Layer 5 of a small transformer language model trained on English Wikipedia (11 layers, counted from 0, width 128). Numbers have three digits each and are written without spaces.
In attention head 3, each number of a token's query or key is one row of weights dot the token's vector x plus its bias. A token spreads its attention over itself and the tokens before it by the softmax of 0.177 times query dot key.
The model reads these tokens: "ass" "ing" " an" " over" "all" " rec" "ord" " of" " 7" "–" "4" "6" "–" "1" "." "\n" "\n" "In" " 197" "6" "," " R" "oss" " was" " h" "ir" "ed" " as" " the" " he" "ad" " f"

Query weights of the head. A number n stands for (n - 500) times 0.00084.
q0 (bias -0.042): 548491469471518442469521494462557515435588431648252373408441352490545720518313570442740375582645451588510538420461481601380555402479523453533365673379497682529648262356617615461508418384515323412513388538427554464503500454569759476710405626581578695326696663524557371624638438460592587525400404414420543523468409468486605427284547586468391573454637432487588541821587368719689438211299
q1 (bias -0.040): 452518412708454460300478355698469511558486526417522445687432365572597423523449446505580428468474386285382362416600321439655558439349515697607585439530401522351412322587628576681590515475356397591567452596458531457576594484741531513532558419508523584436478580589425571466513385645202455358530470720486572472518421432487444578328524552503706472446461467430553462577642694776417524614351
q2 (bias 0.050): 566540196592551686582556511507593410471537390663577592467400401541510478558483354472577674525524296606301382390462562269678482405698532401383656472500468535380415658633464369490477531610584529380403556405228504510548615428487255582507453656365421420629536384656345609342588633370329319514552342549511511494366630546456326548572436491379581508433608639516616460768486480492470639493557
q3 (bias -0.015): 722628723617440601567391337541379784573659427386430503609526557486596433553613544537456579647689336625802460329626503519508270678369578671548554476465401440442540411539539421312475267344291386535507335321507566534413614647357658363173350534429511640500630448442496514524532455573377534790340667500650543715504393500402192692524391421469427434410480330469368531532377493547559323529518
q4 (bias -0.023): 473364432588556576503546594410402516386602386577515430533571519480704667670226531567604574500617356565454583458420446539506395377385719650470419500429441606581404273482626524542649599503705407456408492577480666538579389519475559449633465423570576399364617574479443541580542349622430460459440490270422620444504408523598423562281585478614513462565551421497494434590565386706625352530265
q5 (bias -0.001): 276362460371440494518851450556616269469460215536634630387549403631671413641477579492491219414463653601435627658425436407285357579457418542345515574478519396569583560522420687524570630513514646565440543608461563480491370507598416439726379463555456397606438473497449553529526559426658669450595402395417495513455461439466539475629361605436490654711725506497477469323446520594468500416493
q6 (bias 0.009): 547441753349586350379413532716491532494519568385371587587436431626503413222617497503370377623664531698430466497508566433479428671585487521646271535610598428596556235480546623324279593503426411551423384537444520584548424434473565543684449539568490364591395458497641532627414666442510513455287667641620542416701528487545467471414249642735543519470393471442316569456220575454356570513463
q7 (bias 0.025): 596595459653469639595593685429616512540419403764547449411332538637644605637613379475534509538538401461573742545672475525435418567450487486488261541517516461489647624419520369755416528494529653335564350439615536483404457562366535569414538580480500606572491470420545680347605402391619472565586497427337550420397521485212358503638723542407451461329571567446572494500388450290464168507376
q8 (bias 0.036): 524394328419651468686566601564563392591497439485706376458281469353530298540443472459681542508606512365566395573488506598596523609537582519500389646560585448519494563362340545468493559453662579632528505407444496384538620488355592557537612413383509510421459580617521526446358385563488557649553500390487263515476456444422615433548420243537331476608542652506618541395450524399573686356680
q9 (bias -0.014): 380484538386549515437534385552443623503378790524472336544455603474503576581469490512373513845511535808546436443430570522518419445476640478524626503473520440577615619282507385540366618707545614438330527405574533710398470507362352323508379803491390372341519471438734503725591585469745458599532468464405362675464484465588429724484507518474279584504369294432504624339364538387353581646583
q10 (bias -0.063): 525520513588513345419453443558368613511440564506510485578417552432433457513364432577290491488379597514623419611373494407451554416539300696623631373475451390382354401451543660616524679340510506536442396661470626516533500569487439412496455347682451493448362550434401561573463313555491503461655618655426558515620431532624635555440584574470460530433724286398471525441685574797573620758426
q11 (bias -0.001): 594406767391668377470504675641595395447561496558357705511390586415618535639377466359376585559417586694500700245473642381534278446627394484532634382657433729388414335621650360500603679461724376431423368408564653406364346474273573608451413567522342317530594276297489693628439386659291438462405545416447503472605500524567424465256500340497569517651493587618597469559452537608552490648640
q12 (bias -0.017): 586621567729482359462465464549473518596358677715563474589538664318420563550521590442430672539582422522674664342588339405357463394479426437433465385497661460526371508203707650598447625369435480510323390374545467407255614546535450421307684306468285602343396592521567647466541260481647630532425704536396396480583528568329602524533243441484328544488619480490592351410543619445395559620399
q13 (bias -0.071): 622312417587554569455679619492390550549677373394434632339582496680603586555622230792372328464466292517651510659507432530454474435186488977367519446321370331643708306349348436466581526508410607589590536761553436559523606639774484383432644420548479571415322592423421233433688543448601458521428580551482606622495418401190397627293669606565435474368458325295429812385580512490584527500446
q14 (bias -0.030): 531487563482288583633369355633488602488523375445340589514597457384691371305534481625541516500550511393598412550356391587322574595615453515859516500423380113441402532497517827619587586594455456457443412377545421450497524514462678503573622464739479500428552434476332517647561369381449422240439625590592630487468459558479557413571408593368529438573433352349539562515633448666500644445479
q15 (bias 0.001): 652307459646404450577481489389533565433479509272437399423491339412280536285391427597448634492452653513719423682480456684310700490489476470519517574564594518450537507515494565552460448455390527556480511537625560393515557487503506608524506786555539667376542552419539299508390417494617462503769577275531709479511548462635480633676629327616474498385425473396510543469387531443442349299594
q16 (bias -0.032): 671448515484611573318623407314494383542533650365545472563387758399496611619515462620576339331681401496734563402506351303619667275588496460385682539452413276813441400365533401430668379714471282518541540355733267585525481562605661308571468573456461422311500699597431406683526546625607461596314682800401409371654480472308431464486206550524433435592427528581439590374614560545473454515575
q17 (bias -0.024): 661586537619393724573572432463353642512540449457221486365464738676674459548665365615520460437426408523401396574459664405563473359484434749548649593500594500557659446504528432311420254381540465548385449557487457403383565574496459653432527603509392681670417329579637389559521709480461354467522619560396648393347493393456752518313860571345317438238594236428448636453506485488571599539729
q18 (bias 0.039): 619413511531496619321752346445585283540484609312569418411562459446664424559435540530440331541552434361302586496654235644548523607418587577331709527491685483435482525352610343273621367567643359668606478454614400392514519511688669660460589384479377701556456521543489563583358473644250585537470328477472458330197549443289484486507412387339633474818624699545470382410476522350564514589394
q19 (bias 0.015): 466657729363372408427424521687551533434512809510476302592284514643664291439431542392510503704382602559516479355685442456446570511455604526589522411491416590180378588520398442529508535466367463750560411525526517478437374450413533514419490369372582451481514431372524573574558599484335542268608357691588454537516509542600220433617331531410672497786368516520614503636654402494250359764465
q20 (bias 0.046): 598582430440588720832470508456563514403526441609374513399381463472619516619726497550573626533660493595381458618592509458442472605601452360375334575588634433465613691439639477614460406490619699503331535372537559585516457510411550646393503572458524399491504412588490452584516594380637512615527439448569420462439563690297338430624406512423451482577662528363388545421278517184523450272586
q21 (bias -0.026): 500282586466413420645605448711439523485510424491477456408288581443332671491677448485610456438358664506577584551548554432344622491577449401652468525389429511525552432557394676784640460497487366547439461530473412313520432509491408615562394490557343510368313575584452705598454456471431525566615352597403625393460447505581503455610429440473669456608533389622407530586546471631539525497462
q22 (bias -0.013): 349477452473411317639316627647396588622436507594460545689507630554303365537611395406433635795444600454623414672405463736548465339377629369363265631488671559454592613493571300496384507433790479459407526494745461612769562574572379518440538351436638405271534566396778423438447510513432476455474395658600343451517398537604370335514657461490286543565349466699381655626613394483551589589376
q23 (bias -0.001): 564396622782356439500396665630535619434420609572637260599447645447419323500488253493666635581268541513682351535536552462446663466616593577723533240628395415406303481422437706781586759523346324462405397535526543184542393455347554480536500449372396439580303440448535608382185359445492372351571728738496758604661511552657605593636509511803377491375440443660615686522549553587332549667370
q24 (bias 0.011): 528529407476550472513455446514478438547699391412451508660417427561606549559486508435592409511500212503468594395523402539741460524470679618515411638488652464536559401600475382500463489533710261611643462453466267574519566485531443357249522507639524650505516663695431580453536446596514521653402556396544440683451412590395332519422576418481509502424487581435444515407605512491546427517342
q25 (bias -0.052): 675627583404658634532500408596313650500323440487427451517197659560275623633632432446369560532402557395687351842433592391332628473519325354602433447389567305550821654312572547698572448396514605602457633323396495620685459615500434245428341456565340467387412582538262537683319545301679528854692607796633277380515445600438401579642409504436382446534684300406067415327691431641611691521634
q26 (bias 0.004): 458571444493648623503667368556511567464400368465322583255393268548438657616573434375506368407407579493284557503413587574556349507494404439390379576456540590500695608547667522587449467450602487460462321546554481673703456444587423513561497585587530461596465615442628568471639613494529419599427410306496419553478547625417440556394684583515497667414739454378592461378270558338680625621487
q27 (bias -0.029): 407519591489514460367847291591524494583500303621649454561347617397677474507418545381395332682447570426667535547602462500173463569473583496451611634420520437621588432315554449605623319426587520569547558497343583500576405603351596476635418571622372334587683646599735560373338510444531494504564493665680558444350390436309444567503266457449282484673420389559433521515463330561503242442350
q28 (bias 0.067): 631487641726466539604219500556535516336630408478452448684743530702747321432424719398551712472470422371275531411503636531364262628580482321535423517724496440306403619642407619550358399500612496545544368436405438458462389346672423612537444756281670536596480473616461556599446618400399397289599500489585564317366600660594468401672403507568508457708412681580541437603476441485282625348478
q29 (bias 0.002): 542487533481565528542681391511392450577453496735482510454296650507597599657426576470788663330618333371493386300558381713548473650596376632403546524463342812560688521642490314418522316586586656236578591486437444736582641551393435440389432635431449348358500524465282623616709422687426477540611485370323551353439396566606469648467481462533564302556354595466540457519447539551297402493539
q30 (bias -0.024): 365688518477383424395468451536553559577337564632550415514586379343248688555511523527582500482459518622588524507535374417379649628544624652516641463396521738492647438715601514556598592552335406222435434619334534504841469485468480356663381287632345359668447447330566545415451534591528396426237474440551542740570451543555379542315530583613541458337527405679379466651465576554503111595399
q31 (bias 0.057): 349540336766448569497443693609556303599313389628476247636561569484436468410617557426509544466646600407315620523426347443687507407585663439547383545433624507504559804516497454609559438552777316305620473495459504591577468458568497547515478326585545552585564441761500536387262666552460434389290416342451356468299515519541537392529496331444528479470547670765393462416508534430578541513381

Key weights of the head. A number n stands for (n - 500) times 0.00077.
k0 (bias 0.000): 606420520500565488472520517480465497529396423577436405563554345341614612486576360649568472291521500543604630575372444539658504578480548518482350529250416700783480369471438523444619488481496549287561350590543263448465546668620535507734506336728472500506350589473539468604314389467592469459490414371367581542588193357575628594287546440655662469515618459538339446504294598572708576474480
k1 (bias -0.084): 548355509613553581456467591398445371469406451542643414581604572486466483634328492747564557177450466400408500479346607455644523414640494519455681437518474687529366525591402551452643556538540444535550422466455205371477448406552523506581537365633290576530174515533541497666360385621398415475629500592315368459566541545428553426426619394576593507415520681623478399599577537561594560539521
k2 (bias 0.046): 532592390544518419500637325429536454548604406459432528509470521451417618515369470394427569673446368522553388469608555552385550537469469565479460559434375387279569531563643381534444465460577543480634472352396757582587374669465528494529464460364609401524803556480494571373575578540436368639600288598711414531335612546500244497558494618323469399647484553428566613621536373519570403439364
k3 (bias -0.021): 605545543564529588487433720496377574877465542609550440469610518619582598413665520696364582204533475447507491339451490418565466530383582560475484376297428469806531369473552493234613656555345473500458500447559292445449585631465480556484520641672416481404207518388562687359479426554455530631321657529281568615605307493399446531394507368661414317366549329510514446504393589494525437821571
k4 (bias -0.035): 616435438572557538455662608388463366519398482577500523351537472333543482538491489570574560350494588572523695476362543539709480403583539601465477553339521660659404546551443618513530591494416539450514318585514157389433460532694444364558579447808316460422358523500485506500347360472609529430484459375265474530659394412506497524318608346589571457414597526526528426373442652593669503597469
k5 (bias -0.033): 561533314316372468553539282638453400435528410478489667429298500601551442482532503560612108513511562534466545764362643379474389595704438489522467476741483483629447529441472740609402507542524591439418373579233491463507454544590449436540490500409344606737432533564406376591472480471660651389630344489575395435541350643408531497561253500383432435704630555327662632403394583540746449237504
k6 (bias 0.055): 467567682484481500489385495587479524269672650369466465557368406551601515500497602426441602744566512549610575394468508564393555548511429435597578468615468465455461348518738485264328463344447399494500532577642793446596468425421541518578436528459588517654711477446592304483601650412301534566342503624760536465486539554556527379471309552526343576595565379428569458546515257590370471452537
k7 (bias 0.014): 402635441598462579622639442455737598682561340739425481554442567628473418595605637529431615504644264551545540404676237547367322496464675576425525413547520464338594500387623376607456610536571656309350524425465615553500647637486507460561432324294475601463657421524490671355533468438618465391602394337379528618375469468430571526490576677364403332496418319355622541485399390369412335497390
k8 (bias 0.004): 473407361347478422402442495512688540424622503405589535455457500554368544622452534254475509729626429435610348592520367727343539677407512552379371572615674350406554380405527404589407525512510547529472495440565712547663574491527672566408509476413588567426620591533450606455772413580548617563509283367652464556458619551603503326540384364370478478629517581474547560530420377522397523388475
k9 (bias 0.010): 609758482553478525607408576464417602534299699401518446525400372324429469529560566348405447442493525526547554624459549373540515560472596342622480298415473534504545475445535451496522654679582552642179506494655249684652375562532371713504463715524368329503490577370545596404483510326658480595375566655410530432777422470544512651460530510540403623381345261419587381369363650517213597749736
k10 (bias -0.052): 526383556568541631548520512438503510520330529468474495494506429432558387628511425607633543207414597497415507618429605360646562408634366417536466459540525508592435557562393620542647596553465373541402492507484288404434405313413378511519505579692249525458186490546500483587319415594640505402503578548330473306596611559447579472451549361632524584355564555563547386447469716468546593543526
k11 (bias 0.011): 565447796545449452465810618457473487553606565481523526432338555425608375634283461306489647832512570451536519474619578347172373395550530598561535511437307666561511420556774353476582709403521597500528442470632749480496275630485449402410471337548441374341714414576384973513399602497629511508369496376517494507416420582547345437204203394532561434663525493729705484483516546638401315610372
k12 (bias -0.026): 483421703526426555402428579444677521687370541538562385544562319668410391624490516384579468474696507489477567413816359344543463475599490416454424251672597380547311388473581602702413621540489312500484485500609388425556536206410533493454353453465372602428378503671530536618297543556490565472536657755363405335674578532489504537558493497599605681481378621542624402530392556390381497742340
k13 (bias -0.057): 558497503575527732543415633431446433551444406488559595419553570514530424467550453666541541091427404450458542594459568423691387422582548488510500472513568534659411578491247619429551497568455529374444459472475193451444503303639497509467545668589348600561204510444523373505368494487611381430482558420370549571635612525434683600464569450672447565395484570464554510356454708458576609535719
k14 (bias -0.041): 503326538529548667611466546572418430596354436261426452600585510516531426396664553585702475166566682565481491539205588422597665575688422547580485449370435390529526531356404782387615447562308448532589548548528367305445538448551465337695436577653368511530381634560457448638345315479617472340538604704478444409631442519410643343506521434629557363331538426593469607463533463557587682570551
k15 (bias -0.018): 497371414524690338703474450573469716343518373464399481371595403448572416369536640662590585590480517601725464497577394678292472583446560434500449426416657447445522297453331327371349527595525513571518635487603648466394553604425590619500509862396631560441686500555627459284666383353535586554611520347561628434459420337550496459567562515488397515380340478460413525550449365461523620349474
k16 (bias -0.022): 506503544559538612378509598466471371449329543417661526564590510373599488465589578448526411334481443474412711449581575364544569493575428566527639371686476557578418475494385664481589514509453422447579394554445181500544492255618541521383565475451376480503273449420518310508397497609421416401282701606418381536628702388532615626578421332624604592455506717523475458403497674394418667570621
k17 (bias -0.032): 579586584475490653594540614395500567529445470463430636608590620540634519466639330657540574254335297465431458610467657332671334461584513606482399611614542551486682481413318526365406426629515439449439661497404344541376345288550436608622402664603356402653374442526539471451188554476562391531435534441390508325443639417384594600369616458602440573137574503566510429384484577365571509589734
k18 (bias 0.022): 382500489408276401217496429664456581621576356572716599493471663581630565467340500397298369698570445270483421476641417591518393481437851477462800541608587413386549521371461376376511523406504531524612532392363461615438568744676819613592452451509530759432700607696503600556472629497404487478530337440409392528273457377467476402493367420363496404740473602493636411520633301534554510528417
k19 (bias 0.033): 570453600517334511465354399636508603602546567494596306563458674509474473628326491468371512680615633449636438491385372466428575513377589595562629482355303454470447559500541390423612535410595522536482539442598672526591459822343454494536515328492559514327600534389528617443609461558292560530493431553525545448306247467615354500617426623381507260646426309566562462483668339610418560598461
k20 (bias 0.061): 518552473503515428478494444619490544490626443551389534515455531593548523454562570208439534714593433577543495453463458572414455636380558516460445520526445266389673549407632361500393508520585596409500574405483863643594601626440612553507386575384642529392757488473564561390679563389438517556509392603626548520387374461482415474449465596313380418533475332307571603510421301380599506423358
k21 (bias -0.055): 578334603472438497564656495571487427352291558491599428506439422272450503485601543620631343307476527611657667697512565619449469494652382549538561511480615424626497641438415560527502473584545489431516528578317507383497452342416439374636472463520233519547168445644452489585386497632509426473473590639442456389570505435473681553459485365565641432500497610563536418364512632426497571549570
k22 (bias 0.010): 320527588562470416596381503397195588690376699533449438525464571503431351474575402658274696441612544450668430626355470599608558336415510381385427541344598570573347693528571536666563467353472637514278411477661491770666706671583510518375517301561541532281323572558535570577539579484593541560410380432368639406695296470637551560524680348453469469375503308455437419402408642561471767679562
k23 (bias -0.027): 545416653609411409611462587370789678367571682364485328478530516454371428593549514525563680656590627520757423390565479667119609500615478652603628399594493413164296579544537466457397695529479419636472603593609695301421324220352594407475500340468395372418572437447537358349463439592448482465539465783726614304400741567539488412692516459504448414399289586643566461471565416500319425358454
k24 (bias 0.019): 599524506619778526389411454506467458528646526580567503484532375590400573641459548454500470291480340445551508336395336507783353436369574687438579588610738549436588559516638380273507530413468366491599367348551323467647572470612515462614564485460599563468487558535348417508506518552468479467328457360344238718397532577411584525464551400551524518564536837445474407531479619464480476744494
k25 (bias -0.035): 469477585520525720437509526437489446561321488553540432503581411422581438455697387534540488158404569583374482566398566477548609539519302365546472476553659419648497697397376595519467583656609518497389459561454277500598545388394453534500541656518298507480045425497569554525360500629629451529449599649407425327635477500401608590459461348506464575472679426394446410449485678346517744669625
k26 (bias 0.040): 520698389479639377506553328567431529389460427589344575523344452519460554524530503347503553500452365405353547484435497424507253451589641391459379431807599484307643611474558493486326515522649564387458366419386639548670414371467424578611503636517575525619554511553432583641468688536712267432582493321390622605530602678490612654289500497537563656581672497353524401586389410423559484399423
k27 (bias -0.027): 500521559431513477441445603464480565743377513562650534471350527609601491550664479623416439382611454576580659554357545507430652507474522452503515441279481663751513673478414554551661611459568547497325426582379177503447634837565519484536509526609229617515363559529557600420360586456561518483470423500407541541630243397507550481485324398582469317460560309405400542373399611586604552612529
k28 (bias 0.060): 575518503473497314485511397540573519469723511469483410511438549531539532422461565467467602784497509509614439454447464562371521500407473583500503473519419427325552432465626428450411371403482527601582557394526752500471464632422551426512527481418760454427751551458533478516648537432329608520590315567670446417324373505509290411558461555388562403646458394468560601558594181556515431481410
k29 (bias -0.023): 582482406449497741465567704545478322448355410564638530478612480249471473602437437578544643396388438476494495447484458309736466446611429700385599482426481614696600526500522456623541585587693578427590455455266285523503453454554494424543545580532273483552322603503332482492588397647566374497464596457221420601848526441503531565416527372548635482365589515461464596524539590472375355667622
k30 (bias -0.045): 385530452589519597507536509445456449394206594765485479385372444391336479358601476585597446409560615523363574313562362370638755626772602562526746459475574647646475743616550504538420567437444482393583311580409382417573472246427438550674521338637421540720283443392472413343347638497482299448440598560428712625683652524515524606493519523591469605209520669624414363559429767497490287507423
k31 (bias 0.042): 354629354452422327535535380481558567445443570637372539484538503602330500503370557505350464712586497558458476441500432691415602594436583483452667567676694405331556533484765368613362403438510460521587523513500603619640379438548558380560497200500727472517695511573525454539584742355402467359483332497666396460295619642500368321482524480310651467553491597542421560576552445454511431522275

The vector x that enters this layer's attention at each token. A number n stands for (n - 500) times 0.012.
0 "ass": 539450565501517598544463509495514500649402478550485557562556425448467502497591482613503433354454453440472510533426517448589474504550528445670603502498591576775538548519489582524561478483524364532517471508490274472544595011518522544499455503538504506536461480519428489437554522469596469552462571465377468521588484460477546579428533458414524494443516604448479542514406649275367514546460
1 "ing": 592430565479450571527429501512398501501500507475483626492595520480561427489564509619571455266546508598564557409468487565637448554564590371592500529489409466570473543581403595508462484716540436471549439504441156592445437246528443492466470471619442522529269488438502526461410435526647452596488517457298451488589617597541465514442584417573586502448548618634583405455410530333511460585517
2 " an": 511519474451355564570447540486487452536512493480541524495455567548538437438734417478578521259677557491540501488443461556683423526512440425392383632555673502630468665524561564520532499373558466381582474511501258456485521264517439443461555457613408506574258590414526473600391501578519494421484423506291490492601574541537527536476563489614507409505584634544581571497488493313509457423484
3 " over": 533469486517481559556446536544392418468457507375518536467489432465476516359631541488607595241512560532448493547434529588738508548486471457477478629553629459558536701511458616528497422593464461512474581582416367481583458374568514538486455477604492498461237479494456463597489486493542516548460484495271371523641588550557365523544482336483447558504584540643549392445472668221593414502497
4 "all": 490519431470540506467411438496481488460466428387462532608497399479638442531561566473617494365445605521387500510392537517642407537536529433460430465542497268651507599537335595577554529628632504479537497479409200531539373357555525612495476629677495412530353482552445440544488431562599372498458398491378490486642489492514603629596588343654536582515576597474419399421493640427450641489563
5 " rec": 582533462524428602616452522574563441432457519353523503444542481567351500464516590497608423157561565529409394491401554541703437532471535485483581627484577505605487567503462529480514483550513359442416544521414296502518387324643488432512502577532498477578313459524454464544478497556619648473552509450286337458715543608608480532547523445416536597453464572522467472421521692541441392473599
6 "ord": 512463451473483543503455465524461476431447354401497463532518490496573408371539533528707481282458528507274491522389524548594500587555485471509518512554545451674516571480341503451528534655618440607614509427397277567415477329547452491560640707577471454589342429498424495436511532497585451495522589419294574485567471454510640628576535409574486594495421667583461359438469599434570531599568
7 " of": 604540508442459619595495387550419492493392462404459480434531476474494544443519486496555524252451468479420500530496598544713517561502465502446493571558532423553464573571423615509535490559519598569595521552507216593486449268542487464499570503692491482543273416467540403481513514467557433483497445459377480516604595548576406498514532382566473630555541568533574465430409651162599481536571
8 " 7": 497593488497483533479405508523500539479409559426547532597568505570480460457608553478523479274451485579453535432513532489735448506433498408431446614522584360668564613485431579562437471668535497396425546536488257546526381303625524461542487521500526347438397471452536437527465523572612474416429496473465373487740583482562471608604438411536638598502385596445477492456469629247497453578602
9 "–": 453564518564533571583582620487499416411351537470466391427572505540518477449536579471524551250458481528487516432456482514692570446462573443506548496505582483633546587534344556553480506583524478543465615530476215528428441330507413516570515539435474499470313437492506429481464593465593585509487511474307412517683634402499456516564472444563489606565461702609482386482451679242460546449616
10 "4": 458505537438560483456449574494500538478424503429589535553588513425530474475550679433443535257560502514385489460449626604638521447488441383400510551549567445721548550467418524501401487675532530431405570526455304543500420324573423449607520543414484386507395456523539430485518542586644446465404506434409402516749646448530554581534472396590534606478491627592533419469456571239494510487622
11 "6": 476455529548531496501489527533533535520437484439513541514565527447511412488574694425524534300558505563382492462464573532622451463513505397447476585578560410747545556417405549488452530666549538398403557522487242504491440315566457445634572548400410386460348486529577484497488511569632458395463514453418424446699628462518582591548424390582558591507464625542522428443428568208483538516649
12 "–": 487552541560514589588620633509521408395332523466458416380520471509528469438554570442537559292511495552488531445458461498647546506478599469515534494514567456653557507537356567570460502574541497503446620513503201510447446324535420528593491521427423480469326430483499433487448586448614580500497509475312461530677660405506495508553434417554477634605500676585498411467439664243455545439607
13 "1": 491445519433521476490492589471551487474418474410533526517530529463500601444556707371513518324624467545400558508408594535616547496530490358428471633596565434746536504422395529510419484633557514460459583453450268459471448303507419396642536574421361390503384456528503469452508593529588495528396495461400486483725602457563586624539470401578476625473511672526548425462432508300520552494640
14 ".": 608482482513438683578555572500548426446380461506533424485525468540572503424535657428593526306524537529495481508572517504529473480416461485503517551709491474597548498499438488512477544464548537548435488422477235472410369302566470423586539483475419476566389524533575471513426504473554526538521551529345432547730650436506466608530495278532556570469562495506534553489388704178496470478576
15 "\n": 588476595520515590511518559444491564484453461542528429418430468549586577452557460455544507365553479508469560487667531482650460522387454433428543513523466459709515483402459534509476519487469563512492480427441201509537342274607482491491479525449498495494400413452499538484464516551619539559488519471347381558631820565477461592504513365543414559435548727558445478470440662297486488544573
16 "\n": 537473543478525568487511557471475537501422446561547471462477495508565579513516449462524533387529489513476560482701568452659459481392455423419553493505490519707502468433487515515512547479515507515523461448417216530511317271567475464450482502495487493462394439489500525512456481645579531575439515469363362543635816540451442586481503350549436577441556763585473408508438687342503449579548
17 "In": 585504486489583504578493562472408530447495550523551514421499526473566564497552526368547519266555404446425547440548489519638385490505513536480403609583637601617566503569497655525528487394526468456549503501521363550474473272564476442457465432502418549538225383566486513461468475658444417504415602469437328499592697607603456569366453409581440474514576652550556314522557555283518531490551
18 " 197": 549630590410477466490518578626409524476374476453472645431452518509539383496471645401472462439419529488412494442557556450653408411557482365447487495565559535582514639411492567467445512489521527500466471590433238598557419382553478432435542481505474412541358485530458492550475562588622433359435656479386380500684642551429474640534326479495660556583471689668480478435472647314474510560573
19 "6": 508476495567576469462536547475558543569416450459539537521516484476514397576529651425509522340564546554362517458528536494629447386562533358470436524616545445698483574473497606530480593595493475440392490554441289520553432307537430444606554577396339419500326462528539553484449549588535425373422522485395404453644699473489511622486364405520596516589457737567537416502468590247536528521580
20 ",": 614559525484551547547548479484481411491468486463532440471495425528531518535478507457470530392487537499465505435588490375574458441532544368403472550595564509643491552601482547506473556514465593460456450447462314583573443318591483512510566441495324464598312497563551521483433594529437478425521464552382449522700741477501486514575471380522508619550542746576509364436327648187551454549571
21 " R": 545703536512472506517533451513573489514457496471454417500571466533545518431530563410527475375580490543502547393648400484658549488511555505619431461521552461548545562455476513523404566528514509348483434471446256598475452206505492499542527465485445424579352389530557536530437512635560495534456478452339425500614693474474475614559457419425588719416480625461441419390604712413365513549534
22 "oss": 573509554538514487538421493421514606395422483470602530494514474435478514390574544554643512341482486534398526381614517455620468380546631460577514559669560549527626525543433566475531562640517389518465423474468306441420397309444573436440455603375558435464380445546417494489409545572499400487414569524246508558602545447547533566690426454575490551292461639569604410424531720509436473642482
23 " was": 588539546502432457493550457439507500502556406582459401456553462497412464461537541468512498444606525598541551459572550422608355454354556609442584505688692562621511564655443440567441534472621467461589498467420344412441434280559501525480529546574490527559210409494510416476444467514559415489469442564396523522715597553513517572360564366523438611438505715586496454438461601268502492498489
24 " h": 472560477569446455567520424471485547542516458445488499572435485503444593489606617513466579371644524470448509460508399438714365469463518370465501548615577616597489489532515469541406476431435400396433539569563247456509389308523453482557528508601485426576432453540537462561396569593443477441428433457294485548665735513457541523555637458535479733474645715459510409415426563495446386467534
25 "ir": 420555512527483615493543457500473585554505512529384450519604487501429506448601495497599540411569522495348385441564530638706451578470513385397435512518651551534539413407613523507368375474414475492525476578398325510545469300483518519553463390553506485563367443623626496540446489574541421328410571421407548462612716510407497606487539408654620624383605543628377527385490642468482362543440
26 "ed": 427571483613448536476507461398433530567546428485372453418557498471470502358506476443568528311658491561400490485520511486626487517523576314539474613665576491547489474533445478497459458573556421415513432539403315506498435274456564554601400538629501540514394434511643469509360472560541502456545562484367569477589683462481558564342638391572511649339610743608500432508412589432539455595494
27 " as": 570507500569435546503537424483490470420490496527504471502557454519490438419463578515555528307599478543468484469482461596540373508472542541403517573632554440457511566704527528499492546497546425430482446430438299493521501263551522482487436536592397445608352384409674548539568549592562514512455460501400507445620661535449590547434569431489539642313477778407472384501489685255582499525530
28 " the": 460503539498432490483438454563374488495483493508503466448428552487557495453583619488394493340543462501425558494545470547684392552506470517426466591666606478510491566573404493613456489497514419490520396576500379473614472287524472464489533571576468480599281576476544519597508533568388506401515543497349555474618755585397518568548579378536522578439516772423504440446450556235537379493507
29 " he": 545473446490407459532404446465575571484393444549492438556557491535500567529605639511515542400513486513488563488549378376645532497493542422478498597642597559597500629533464455611408519530558503531541620518362320421604397265471420533483637460576407544472239387502471468569489568561441538417427419531301464468578730564429616590494502392453490524450644722560480474541444483380428477412484
30 "ad": 396617478507583679470476470460552441435421454589473431620504420409506426492585533394528486296532599605474541423487531536578480494513505371507468494611572527493528505550395491709395461532453407514498410531381353481472420200462516452581468435504551564483327461538572498558462480575556480487542492467391578535532672520452625636383529400690586520459652687680478382461484520446510482537467
31 " f": 444539433492472483593567455541397517359419462412501410472582483483428518498533539442476501399615564510425523524446462440654414582407533437469508533530598522598483538571473599562452463530508465520487540503581376478503465215499441487586443483545465593511307448499471492556432619535548540452445579277354474478664799543486477454509532496510482771490560662639553439489449688466416481396513

Token 30 "ad".
To which token does it give the most attention? 29 " he"

Token 14 ".".
Which two tokens does it look at most, in order? 13 "1", 8 " 7"

Token 8 " 7".
To which token does it give the most attention? 8 " 7"

Token 12 "–".
Which token does it look at most, and with what share of its attention? 8 " 7", with about 70%

Token 18 " 197".
Which token does it look at most, and with what share of its attention? 18 " 197", with about 100%

Token 4 "all".
To which token does it give the most attention? 3 " over"

Token 16 "\n".
Which two tokens does it look at most, in order? 16 "\n", 15 "\n"

Token 17 "In".
Which two tokens does it look at most, in order? 17 "In", 16 "\n"

Token 19 "6".
To which token does it give the most attention? 18 " 197"

Token 10 "4".
Which two tokens does it look at most, in order? 8 " 7", 10 "4"

Token 27 " as".
Which token does it look at most, and with what share of its attention? 24 " h", with about 50%

Token 20 ",".
To which token does it give the most attention? 18 " 197"

Token 6 "ord".
To which token does it give the most attention? 5 " rec"

Token 31 " f".
To which token does it give the most attention? 31 " f"

Token 22 "oss".
To which token does it give the most attention? 21 " R"

Token 21 " R".
Which token does it look at most, and with what share of its attention? 21 " R", with about 70%

Token 23 " was".
Which token does it look at most, and with what share of its attention? 23 " was", with about 40%

Token 15 "\n".
To which token does it give the most attention? 15 "\n"

Token 9 "–".
Which token does it look at most, and with what share of its attention? 8 " 7", with about 90%

Token 29 " he".
To which token does it give the most attention? 28 " the"

Token 13 "1".
Which two tokens does it look at most, in order? 8 " 7", 13 "1"

Token 26 "ed".
Which token does it look at most, and with what share of its attention? 25 "ir", with about 50%

Token 5 " rec".
Which two tokens does it look at most, in order? 5 " rec", 3 " over"

Token 25 "ir".
Which token does it look at most, and with what share of its attention? 24 " h", with about 50%

Token 11 "6".
To which token does it give the most attention? 8 " 7"